Layer 7 of a small transformer language model trained on English Wikipedia (10 layers, counted from 0, width 64).
A neuron's activation on a vector x is GELU(weights . x), where the dot is the dot product.

Input weights of the MLP neurons that the questions are about. A number n stands for n times 0.023.
n11: 33 -2 40 -4 27 -59 40 -3 28 -15 2 5 5 -18 19 -20 2 -11 -1 11 6 16 39 -6 44 -34 30 8 -6 5 -17 -16 -15 21 31 11 1 8 44 -14 25 27 -41 -16 -14 -23 -7 19 -2 9 -10 0 -4 18 -33 17 -33 -12 -10 47 -2 -5 -41 -32
n12: 13 46 -20 -27 -40 -33 -15 -2 -9 46 -14 -49 -17 -16 11 39 -36 55 -13 -9 13 35 29 39 -48 -3 -26 -27 26 3 -26 16 -8 -9 8 35 -27 56 7 -9 -30 19 -54 -1 -1 13 6 15 18 -12 13 29 -1 32 -4 25 7 5 -16 -13 -4 -27 49 -24
n24: -7 -26 38 -28 -20 -36 29 4 41 -35 -41 21 16 -38 6 -11 17 18 -15 -33 56 -9 -5 -32 -7 7 4 5 17 4 -27 -13 -20 28 9 18 15 -16 3 -37 37 22 13 1 29 -5 -19 4 -9 -24 -7 21 -4 26 -15 5 6 -28 1 -2 -12 -22 -15 -21
n38: -1 25 -21 5 -20 -3 2 13 -9 19 -14 -46 -22 14 21 -11 1 6 8 27 5 4 13 -1 10 4 37 -40 -36 2 14 12 -20 -3 -38 -20 2 51 -8 -10 27 -10 -8 26 27 -9 -22 14 13 10 34 -29 22 -18 3 -16 -31 -31 32 -14 -14 2 -27 -18
n40: 18 0 -20 18 -40 -4 12 -21 -7 -30 37 1 -25 -23 23 -30 3 -16 7 10 -8 7 -19 5 19 -21 -15 -4 0 -36 -15 22 5 15 -47 -34 6 -27 29 -7 2 25 -40 -6 -14 -23 8 -7 -50 -21 21 -15 45 -7 29 -25 5 -20 -18 -37 26 4 -7 29
n76: 10 2 29 -9 3 -39 13 19 38 -39 14 20 22 -29 -27 -38 25 19 8 -7 -26 -11 -5 -11 -7 -2 -1 -19 23 -44 3 -22 5 15 -22 5 -4 -13 -27 -18 3 -44 50 -51 -14 -6 -16 13 26 29 -42 9 -32 -6 1 -10 7 -18 9 15 0 6 10 -16
n80: -55 -4 -12 28 -4 11 -27 -24 2 -7 -17 12 -13 0 11 17 11 52 -28 17 -21 27 46 3 -33 -32 10 32 -44 -11 -15 -27 -5 -12 -15 35 15 0 12 3 -17 -42 -36 -14 -45 -44 8 25 -13 20 -29 -25 -8 41 1 7 4 -10 20 -32 9 19 5 -23
n84: -31 17 -27 7 69 0 33 17 -2 -7 -11 -23 -16 15 39 12 2 10 -35 5 -2 43 1 14 2 38 15 21 37 10 11 29 -15 3 13 -7 14 -1 36 1 -25 48 -6 -4 -31 20 -18 -2 3 -5 23 40 -40 10 31 17 34 -15 60 -11 18 -27 -14 1
n92: -23 15 33 -44 35 1 20 22 -39 -31 3 -13 22 -17 22 -5 -34 54 18 -28 -12 6 -14 6 -18 -2 -17 -46 8 35 4 -6 -14 3 -8 3 18 25 23 -13 -33 1 -4 28 5 -18 13 -19 25 -21 29 -21 19 -9 -29 19 15 18 9 28 18 -45 12 -2
n99: -4 -8 36 -1 20 -36 -6 -3 -2 -26 -26 -12 2 -1 5 37 -20 50 30 1 -7 -22 33 -15 -24 -20 6 13 10 -23 -29 -13 35 0 31 16 36 -22 -7 -13 -9 -47 28 13 4 -44 19 2 1 12 13 -46 -41 30 3 3 14 27 4 -52 -23 -43 -24 -24
n109: -10 -15 -29 6 -11 10 -30 -36 -4 -12 -18 14 -23 -12 14 8 -33 14 -7 -14 -23 40 4 27 -29 10 -3 -1 10 -6 -12 -5 21 16 3 6 -15 27 -27 -44 -34 -5 18 -8 -6 -1 -23 -1 -9 -26 38 20 -55 48 59 21 15 -7 -1 6 -7 8 23 11
n116: -2 17 0 -22 -2 15 7 16 6 -6 -30 -48 4 -7 -19 56 12 -16 6 -34 22 38 -10 1 -30 0 57 -38 13 -11 -2 2 4 -44 -16 52 11 -31 40 -8 -8 -10 -12 -28 -33 6 -6 -56 -5 7 35 -59 10 26 12 12 18 23 22 -22 51 19 35 -18
n152: 7 7 30 18 -1 -6 -4 -24 3 -49 17 29 -7 -40 -30 38 23 9 20 -30 -18 26 25 -45 4 4 5 32 40 -19 28 -10 -10 27 -8 30 -46 -36 28 3 9 37 9 -29 7 -23 -46 4 -52 -14 -19 12 -5 5 7 8 -35 -11 27 -1 15 1 -13 -30
n157: 24 -8 -39 13 -8 12 33 -8 33 -12 18 -8 -14 -15 2 4 25 49 -9 -29 -1 27 20 -1 -15 -4 21 6 -29 11 16 -5 -7 -24 11 -13 13 -7 10 20 14 -26 -10 -44 -28 -18 33 26 22 0 -44 -21 9 15 -32 -3 31 27 45 15 5 62 -38 17
n180: 37 -2 -14 -27 8 1 49 -55 13 -20 3 -43 23 -9 6 -22 9 19 -7 -13 -9 -11 48 25 -14 -60 12 29 0 26 29 -7 23 21 -3 -21 24 12 -50 -2 -9 10 -27 -42 10 -17 24 51 25 17 95 1 23 -7 -29 -31 0 13 -32 42 -9 -17 6 -19
n184: 8 21 -48 11 -35 -4 -64 33 27 -18 -22 -25 15 -7 -17 39 -15 16 5 7 26 25 3 12 -29 -3 -35 -24 -30 -34 14 3 -21 -2 7 -5 -16 -2 37 -35 -27 -9 23 32 -7 19 -38 0 -32 -47 -37 24 -3 -10 -37 -31 4 -18 31 -17 -12 -13 36 -16
n206: -22 41 37 15 -3 -26 -11 -8 25 -7 29 22 -22 -1 8 3 -36 16 -11 22 23 8 20 11 -35 -2 -17 -11 8 50 5 -11 -56 -47 -47 -16 -37 -19 -4 -3 -40 -4 -43 42 3 35 10 26 34 -11 -5 -21 3 -27 19 30 19 29 -16 24 18 -21 -15 -1
n222: -9 -12 -17 -7 26 9 -68 33 -8 -24 -44 43 -6 -7 17 -2 -21 2 10 2 8 -15 0 -6 -12 -10 -6 -12 -10 -5 9 8 -64 -30 -2 -32 -13 28 7 -58 2 49 21 -23 -2 28 -27 -14 3 14 -24 -2 12 1 -32 -13 30 -5 17 6 -4 34 22 42
n225: -17 -3 4 7 23 5 21 -13 -20 -31 1 -14 -8 -22 -2 -1 11 5 -7 9 -11 9 -12 -34 21 13 -9 26 -17 -8 0 -44 -3 17 25 18 -29 -15 -14 -9 34 -19 -47 -27 54 5 -3 1 -14 -8 -22 3 -32 16 27 -29 17 3 15 -29 2 -7 -17 -50
n233: -4 10 0 -71 -11 -5 -35 -16 18 -32 -17 -54 15 -2 15 -20 8 1 -19 -8 -5 -7 -43 -5 -28 12 25 -29 10 14 -11 37 33 16 -11 -7 39 38 29 0 54 -30 -15 19 17 -14 -10 9 20 28 -7 -10 -19 34 -15 -4 -27 5 -39 -39 -45 -41 24 -10
n237: 39 25 24 53 39 12 29 -68 4 4 -21 6 -20 27 -23 30 -15 3 -27 10 -15 16 9 -2 8 1 -20 -15 23 -34 -19 -29 16 -21 -3 47 -10 5 8 -4 -3 20 -7 -11 4 39 29 -46 17 15 -10 -35 4 5 -18 -12 -9 18 16 8 -19 -35 6 -30
n250: -19 0 -55 -48 11 -7 5 -29 -23 14 16 -10 -35 1 -28 18 10 40 24 -43 -14 -59 0 -17 -26 -18 -33 -24 -7 -27 36 -12 -18 12 6 41 20 -13 23 -47 -40 11 -46 13 -17 8 -32 6 25 41 -8 -5 9 -4 21 14 19 -15 -27 -15 24 -68 6 -32
n257: 22 14 12 -17 -34 7 3 -17 8 -28 65 -36 32 -15 2 2 -21 2 -7 -5 -25 32 -17 0 1 -11 10 9 -6 -17 -29 -26 1 2 12 11 15 16 -29 0 -5 -17 -1 26 12 -9 3 7 -9 -45 18 -27 -21 30 17 -14 -4 4 7 17 7 2 35 -5
n275: 3 -12 1 -6 -13 1 32 -27 -32 -39 -8 -20 20 -23 -49 -14 -12 4 -27 -11 -9 33 -31 21 27 -36 -9 28 -22 -19 5 12 34 14 -44 29 68 -34 11 -23 1 8 0 -6 20 -7 0 -32 28 -17 7 -2 -13 21 -24 43 11 -8 -2 -9 10 -8 24 25
n276: 55 11 5 -9 -3 21 30 31 23 -10 15 -33 24 -32 -9 -6 1 -27 -3 9 -11 52 12 19 16 -4 -15 -13 49 -15 50 14 25 24 41 17 15 -17 19 -17 -32 -36 11 1 5 9 11 21 3 34 -25 -18 15 -14 -15 20 -11 -27 18 -6 14 6 32 -25
n279: -5 36 -56 32 14 21 -10 10 28 -30 -1 29 -24 -2 18 -13 27 42 -32 -20 21 6 -9 -53 11 -11 -17 41 -40 44 -21 -20 0 33 -50 -21 41 21 -2 -50 -17 -11 3 -20 -46 -63 -29 -30 16 7 -20 -33 -4 23 -33 -10 30 -16 4 -9 14 -11 -34 -13
n281: 20 5 -35 -1 0 -3 26 -27 28 -7 25 9 -13 8 -42 27 30 18 22 13 -59 -22 -19 -22 25 38 -7 -37 28 -18 5 17 17 -31 20 12 -19 13 -19 -36 -2 -12 22 7 10 13 12 28 37 -24 35 -29 -7 -3 18 6 -1 17 3 28 -3 0 -9 -8
n289: 4 20 5 39 -2 20 47 -19 16 -35 13 10 -16 7 21 15 -27 -8 -30 -7 21 36 14 32 -11 24 -17 15 21 20 -6 -20 27 24 -22 9 0 -2 -37 6 -18 4 24 4 50 22 30 -8 4 22 -3 -2 -32 -27 34 -6 37 -2 5 0 -10 6 0 -13
n367: 43 -33 -28 13 -3 -16 4 -15 -22 -22 -21 31 12 -20 7 11 -32 -30 -35 20 37 35 -43 -42 -1 9 34 -35 -20 -50 -1 -24 18 -3 30 14 17 -6 -11 -21 -37 -4 -47 -33 -7 10 -40 -34 -39 30 21 -15 9 -7 -6 7 26 9 5 -37 -2 -4 41 33
n377: -14 0 -7 17 -27 -11 -8 -46 31 -26 -1 -33 0 12 -30 -18 0 -30 24 -14 -21 24 -26 12 11 9 -37 22 -18 -3 -14 -3 46 27 18 -18 18 16 -6 -5 -11 -9 -5 -9 0 -8 -19 37 2 4 -39 -4 -2 38 -11 -7 -10 -3 -3 10 -11 -21 16 -13
n379: 25 4 -2 11 -15 28 -17 -35 -55 41 4 -6 -17 -34 28 3 9 -4 3 15 -42 -34 -45 -3 11 3 -8 13 2 10 -16 -9 28 39 -13 0 -17 11 -23 -7 -21 41 17 -25 -14 29 -7 7 -1 7 13 -9 -12 20 -43 13 -23 14 -19 -30 6 -39 1 -2
n382: 40 -16 20 -1 23 13 39 16 -12 -1 51 2 -33 -6 -31 -10 55 30 3 8 -20 -11 6 12 9 24 -26 14 31 19 23 17 18 15 25 10 -24 -54 -3 -19 18 -12 -11 3 2 -12 -4 41 -2 -2 11 3 5 -1 23 -1 -39 24 -17 10 -14 -22 -18 4

Each question shows a token from some text and the vector x that enters the MLP there. A number n stands for n times 0.041.

"erv": -14 -20 20 -1 33 -11 -20 10 34 39 -16 17 11 9 -15 9 -3 0 30 17 -9 -22 -37 -13 -10 -61 -48 4 -9 13 11 12 23 -35 -25 7 29 30 -17 29 15 6 25 20 0 13 15 -12 -19 -18 -8 24 -6 0 14 31 -26 -17 26 -1 36 22 -18 22
The two highest activations, in order: n222, n275

", ": -22 -39 -19 -13 35 -11 -3 -23 -16 9 -6 -1 -5 -8 -2 31 27 -20 -16 -14 18 17 -36 -5 -1 -19 -23 13 -28 -15 23 8 -3 -9 28 -22 26 25 -53 45 -3 16 -18 24 -14 -21 10 -14 -4 33 -31 8 -23 -29 27 5 -30 14 14 19 17 0 -21 -29
The most active neuron and its activation: n250, at about 3.8

" He": 4 -13 -11 -13 17 -10 -17 25 1 31 2 -19 28 19 -34 -21 22 -6 -6 7 -1 -7 -17 7 -16 -33 -24 13 -5 13 10 18 -2 -20 24 -41 -3 13 -45 47 18 35 -27 18 -16 -10 45 6 -21 28 40 19 9 -25 18 0 -25 41 -1 22 2 -5 -25 -20
The most active neuron and its activation: n180, at about 11

" H": 1 -15 -25 -23 29 -24 -1 11 -17 10 -4 -15 23 5 8 1 5 -6 3 -10 18 -41 -58 -36 -8 -4 -32 -5 -2 3 15 -5 35 -22 4 -6 -4 47 -57 45 -2 -3 -2 21 -17 -20 36 -9 -10 1 -17 -15 -4 -11 25 22 -39 8 -21 -26 15 11 1 -8
The most active neuron and its activation: n233, at about 5.6

" Sant": -4 -37 7 -3 17 -8 -23 20 -17 24 -29 -2 4 18 -21 -39 12 14 -20 -4 -16 -7 -21 8 19 -32 -27 3 -37 -1 50 31 2 -23 9 -9 -15 6 -59 32 6 16 27 -9 23 3 27 -24 0 -10 -16 -23 -16 9 32 22 -36 -3 24 -18 0 22 -15 -13
Which neuron lights up most? n38

" educ": -1 -15 7 6 24 -16 -9 27 22 -2 -9 23 -10 -27 -16 -4 2 -6 -1 -27 35 6 -40 14 -2 -36 -51 -3 11 8 21 -4 -3 -23 -7 -45 10 10 -30 59 4 12 -27 33 -21 3 16 -5 -35 -2 11 -6 -31 -4 21 19 -23 -8 27 9 12 -16 -40 -30
The two highest activations, in order: n206, n84

" stud": 4 8 -14 4 -3 -17 -31 33 11 5 -13 10 11 -3 -22 -18 27 -30 9 -15 18 2 -34 23 -9 -45 -35 -18 -5 -3 12 -3 10 -27 -7 -24 -15 11 -5 51 24 14 -15 29 -12 9 43 -2 -37 18 8 19 -16 -2 44 -3 -47 -4 47 7 17 16 -17 -13
Which neuron lights up most? n40

"ton": -3 -13 22 2 5 -15 -2 -2 20 19 0 9 41 0 1 -1 6 10 30 -12 3 -4 -15 3 8 -37 -12 22 -3 -4 14 -7 2 -18 27 9 7 18 -89 35 23 15 17 14 0 -22 24 13 -41 0 3 0 -6 12 18 3 -33 15 11 -2 39 26 -9 -9
The two highest activations, in order: n257, n180

"ember": -8 1 5 -4 2 -9 -15 16 16 34 -16 26 36 -21 -35 6 -3 -6 25 -9 12 13 -28 1 -12 -39 -21 7 18 8 6 9 -1 -16 12 -4 5 33 -60 31 12 23 -7 11 -11 -10 67 8 -14 -10 -21 28 10 0 34 10 -28 -21 28 -10 6 18 -28 -23
Which neuron lights up most? n12

" A": -29 -16 -7 16 40 -19 -3 31 -17 9 -7 9 46 -8 -13 2 23 -12 21 -36 10 -11 -36 2 -48 -16 -32 -7 16 -2 -4 0 18 18 41 -3 -4 2 -50 40 28 -7 4 11 -11 -17 16 -34 11 9 -28 9 -5 -19 21 7 -13 17 -6 -2 8 13 -24 -40
Which neuron lights up most? n76

"; ": -22 -33 -28 -3 -2 31 17 35 -31 34 30 35 -5 22 2 -1 7 14 32 -31 -2 5 -19 0 11 -9 -14 20 -39 -13 -4 35 7 -14 16 1 -2 23 -25 58 -6 -27 3 7 -12 -38 19 -40 5 28 3 -2 23 -37 25 -26 -12 -18 -12 27 -9 7 2 -14
Which neuron lights up most? n157

" L": -41 -7 -21 18 30 -17 -6 30 -12 21 -11 30 24 -23 -13 0 30 4 25 -18 -1 -30 -42 -22 -31 -27 -35 -12 -7 15 8 20 1 9 4 -6 -12 25 -60 26 14 -9 -5 7 -14 -21 23 -35 3 23 -16 -6 -9 -23 11 4 -32 -2 3 -11 17 23 -19 -28
Which three neurons fire most, strongest first? n279, n76, n250

" B": -19 -15 -6 -17 16 -27 -15 37 -6 41 16 -20 18 -7 -3 -21 3 -4 38 -22 11 -7 -39 11 -24 -17 -31 -15 -6 -4 10 -6 7 -24 4 7 -18 41 -53 50 0 15 -27 28 -8 4 26 -22 -24 9 -29 -1 4 -14 28 0 -39 15 21 -12 25 6 -15 -13
The most active neuron and its activation: n12, at about 3.4

"–": 4 -22 10 -26 30 6 4 24 -6 3 32 34 -4 12 -3 -1 18 -10 1 -6 27 -6 -40 -9 8 -29 -20 14 5 -18 -3 10 13 7 21 -11 4 30 -22 14 -11 2 1 53 -1 -22 58 -31 1 32 -15 24 8 -48 41 19 -30 -22 10 13 -35 21 -25 3
The two highest activations, in order: n382, n289

" F": -12 -12 -35 -2 34 -17 15 -1 0 21 -14 -5 8 2 -25 -6 11 -23 31 -8 9 -25 -32 -20 5 -22 -42 -19 1 22 3 4 31 -6 13 21 -19 28 -66 41 16 17 -4 26 -17 10 37 -40 8 2 -32 -5 -10 -13 9 25 -18 15 -1 -2 15 -1 -23 -13
The two highest activations, in order: n281, n237

"ut": -10 -30 -5 15 -2 -3 -12 17 7 35 -8 26 25 2 22 15 18 7 0 -25 6 -16 -4 2 -27 -4 -40 27 -8 -6 24 -7 16 -5 33 17 12 0 -67 33 17 8 2 14 -4 -10 36 5 -38 4 -10 -2 -1 14 39 22 -34 -1 14 8 23 11 -31 -42
Which neuron lights up most? n80

" |  |": -33 -24 2 3 -2 3 -28 3 -14 31 -4 -11 20 11 9 -6 20 -45 2 4 8 24 -29 -14 -17 -35 -8 -22 -6 -13 21 16 6 -37 41 4 14 8 -52 45 1 10 -2 0 -7 -8 14 -21 -1 -22 -6 23 6 -49 26 0 -14 19 -9 -6 40 14 -22 -27
The most active neuron and its activation: n116, at about 1.7

" of the": -20 -2 -13 -6 17 -8 -41 24 10 30 -23 -12 26 -6 -22 17 5 -3 19 -7 5 44 -20 12 -17 -20 -46 -6 4 -3 2 3 -4 -21 51 1 28 43 -41 45 -7 11 3 17 -18 -6 43 2 3 0 -26 17 11 3 32 8 -8 3 24 -21 21 -2 -27 -9
Which neuron lights up most? n12

"28": 13 -15 15 -1 -5 -19 2 -12 -37 30 -6 40 4 10 -6 -27 25 9 -11 -14 -8 6 -26 5 6 -50 -27 -3 -2 -30 -3 28 -38 34 44 16 -20 9 -26 13 21 -35 5 33 29 9 8 -12 -30 -23 5 24 10 -18 -26 20 14 28 16 -27 9 38 -15 8
The most active neuron and its activation: n225, at about 2.2

" E": -19 -1 -25 6 37 -26 -35 5 -6 8 -1 5 22 28 -24 -20 43 2 6 -30 8 3 -34 28 8 -10 -39 -19 20 7 16 -1 26 -2 15 -18 -3 35 -64 20 10 -1 0 36 5 6 38 -35 2 21 -16 5 -26 -14 4 25 -11 12 1 -27 1 2 -14 8
The most active neuron and its activation: n233, at about 3.1

"21": -9 -7 16 2 -3 -18 -34 -11 7 33 -6 32 2 37 -13 -17 17 9 -4 -12 14 22 -26 4 12 -29 -29 -4 2 -4 2 16 -15 0 20 34 -18 34 -63 36 21 -28 10 21 15 -28 34 -8 -18 -9 -14 12 -23 -30 17 12 3 48 -2 -19 0 15 -2 29
Which neuron lights up most? n289

";": -38 -27 -6 27 18 9 -22 14 -31 13 -26 7 25 -25 -4 -2 13 21 17 -13 -12 22 -17 -25 -15 -27 -27 -13 9 -14 1 28 20 28 51 -19 15 21 -50 50 -2 -5 -1 18 -27 2 -7 -29 -11 5 3 23 10 -43 15 -14 -1 4 -16 2 7 2 -26 -3
Which neuron lights up most? n367

"ian": 18 10 -11 20 -1 9 -21 17 14 -18 -20 39 50 18 -20 12 40 -9 -4 -13 7 -4 -21 6 -17 -15 -39 -3 -24 -4 3 21 -18 -49 16 -8 16 7 -37 49 14 2 -6 42 -4 2 30 7 -30 -19 0 0 -22 12 23 35 -39 -24 23 -5 4 16 11 -6
Which neuron lights up most? n184

" new": -5 -21 -12 -2 13 -9 -45 1 23 14 -6 10 30 6 -3 0 19 -10 37 -12 23 8 -43 17 -1 -23 -49 7 22 -9 -26 6 -21 -2 41 -4 15 35 -40 35 19 11 -25 18 -9 -11 50 -3 -12 -10 -27 -4 -8 -9 26 8 -6 -4 36 -4 28 -22 -19 -19
Which neuron lights up most? n377

", D": -21 -40 -34 7 34 -22 -12 21 -37 11 -6 2 10 12 -9 16 23 -13 -7 -20 -7 -20 -25 -20 -24 -41 -43 -20 -21 -12 3 13 15 -5 11 10 -12 25 -68 39 -15 -9 9 11 2 2 33 -7 3 1 -20 10 -12 -30 31 3 -29 22 -3 -3 -1 -2 -16 -5
Which neuron lights up most? n250

"el": 16 -21 -39 15 12 3 4 25 -12 6 -26 30 35 22 -19 -21 26 7 -16 -16 1 4 -32 24 19 -15 -19 7 -25 11 26 27 21 29 -5 -6 -15 17 -64 24 15 24 14 9 -19 3 18 -16 -15 4 -42 -29 -10 38 35 10 -7 9 -4 8 12 23 10 -9
Which neuron lights up most? n279

" Eng": -20 0 -31 -9 25 -10 27 21 13 -1 -25 14 26 -19 -23 -26 9 -39 42 -14 4 4 -21 12 19 -12 -20 -13 -22 -6 8 4 -20 -12 -11 -6 5 0 -50 54 21 40 -10 14 -10 5 43 -29 -1 -2 -28 3 1 -8 32 19 -27 11 7 9 23 19 -37 -26
Which neuron lights up most? n11

" |": -3 -21 -4 3 2 22 -11 5 -25 36 8 -4 37 4 -15 -2 19 -13 -6 -5 19 27 -45 11 -18 -37 -24 -18 -9 -5 19 1 -17 -22 50 3 9 15 -53 34 -1 16 14 16 23 -21 -1 -39 -20 -27 -8 14 7 -38 23 7 -12 3 -1 -11 38 2 -24 -3
Which three neurons fire most, strongest first? n367, n257, n184

" S": -15 1 12 -17 42 -4 -13 25 -12 5 -10 2 38 11 -4 -18 20 20 12 -6 0 -39 -51 10 -11 -16 -30 -5 -23 -2 31 16 29 -8 -1 23 1 9 -68 31 -11 11 17 12 23 -20 19 -21 4 12 -34 -14 -17 11 7 15 -32 0 -4 -19 34 18 3 -2
Which neuron lights up most? n76

"L": -13 5 -46 9 15 -10 -46 16 19 23 -16 13 0 23 -13 -22 22 5 29 5 1 -31 -28 -20 0 -42 -29 2 -11 10 6 29 -30 -13 -10 5 -1 41 -51 34 10 -16 -19 21 13 -14 47 -13 8 15 -12 -13 7 -28 9 35 -27 -2 8 -18 17 6 -6 -17
Which neuron lights up most? n38

"; D": -25 -19 -24 18 38 -16 -6 22 -32 17 -5 36 34 -17 -7 5 21 -1 28 -31 -16 -25 -6 -29 -21 -44 -18 -23 -15 -2 -3 36 17 22 12 -15 -21 19 -57 47 9 -16 16 2 -8 -4 0 -11 14 4 -10 -10 -10 -40 20 -8 -15 5 0 -21 15 -2 -27 -12
The two highest activations, in order: n76, n99

" DF": -21 9 -14 -3 22 -3 -20 15 -6 14 -2 29 30 12 -20 -25 19 18 43 -22 -7 2 -40 -19 12 -19 -11 -30 10 -6 6 53 -22 21 27 26 -7 19 -59 31 24 -21 21 44 17 8 23 -14 -15 10 18 5 2 -21 1 6 -10 35 19 -16 6 4 4 -4
Which neuron lights up most? n281

" Re": -26 -14 7 0 8 7 0 18 -36 29 -12 8 11 0 -38 -24 3 8 3 -9 14 3 -40 21 -6 -16 -41 -2 -8 6 32 23 -28 3 -14 -27 13 1 -71 32 17 41 5 31 9 -12 35 -23 -2 -13 -6 -6 9 -11 0 25 -25 -8 15 -29 3 4 -4 -31
Which neuron lights up most? n275

" Wh": 20 4 -11 12 40 -36 -20 26 2 9 -42 -11 13 12 -15 -31 3 -18 2 -9 -6 -56 -40 -20 -4 -15 -17 -26 -19 19 14 27 3 -30 6 -4 6 24 -46 43 20 12 -5 25 -14 -10 40 -21 -26 -17 6 0 6 -10 2 0 -26 17 -10 -18 18 14 18 -33
Which neuron lights up most? n233

"\n": -10 -25 -35 -20 16 10 -41 3 -31 25 0 23 30 -1 2 2 16 -1 -2 -18 -4 31 -31 0 -24 -21 -12 7 5 -8 23 17 -21 18 16 4 9 33 -33 57 22 23 1 23 -13 -5 25 -33 -29 30 1 10 -15 -43 6 9 0 21 36 11 27 30 -20 -8
Which three neurons fire most, strongest first? n222, n84, n157

"ul": 0 -20 -21 40 7 0 -4 44 23 -11 -26 39 20 22 -3 14 22 -17 12 -20 29 -5 -11 4 4 -24 -31 7 -7 -7 31 3 16 15 1 2 -13 3 -16 44 25 9 -18 6 -32 -41 25 -24 -22 0 14 -14 2 7 22 51 -24 -8 36 -17 20 -28 -31 -30
Which neuron lights up most? n279

",": -14 -39 -5 -16 10 20 -6 22 7 26 -8 -14 32 4 -28 17 38 -8 -4 7 22 9 -43 7 14 -14 -16 -34 -11 -5 -14 0 14 14 50 -5 5 11 -27 49 -4 -1 6 45 -17 -34 14 -17 -22 -17 1 30 3 -29 16 -26 -18 28 -14 36 18 -5 -19 8
The most active neuron and its activation: n382, at about 2.2

" W": -24 -16 -4 11 48 -10 -1 33 -35 9 -7 30 31 -21 -9 -6 13 11 34 -27 0 -19 -25 -31 -32 -38 -41 -23 0 4 -7 20 4 12 9 -12 -10 14 -52 39 34 3 7 19 -31 -8 20 -19 10 -12 -7 -12 -14 -43 9 -3 -16 24 -9 1 7 8 -18 -21
The most active neuron and its activation: n92, at about 5.7

" sup": -1 -12 -1 -19 24 16 -7 -6 -12 8 -40 -2 33 15 -19 11 18 -30 36 8 24 -13 -31 25 1 -12 -34 -3 -5 -8 -15 19 -33 -11 18 -6 -17 15 -41 41 15 25 -31 11 -2 23 69 -18 -13 -19 -30 -23 10 -16 11 23 11 -28 21 -2 16 -14 -9 -20
The most active neuron and its activation: n237, at about 3.5

" p": 4 -18 -57 -4 -2 -1 -13 28 2 -3 0 8 29 -6 -21 2 44 11 -13 -22 -1 5 -36 -20 -15 -21 -35 12 -10 12 -16 3 -10 -51 -7 -14 -6 4 -40 66 -8 -13 -4 10 23 -4 36 -2 -16 16 -38 -9 -4 8 19 18 -23 -8 2 -6 34 34 9 15
The two highest activations, in order: n157, n80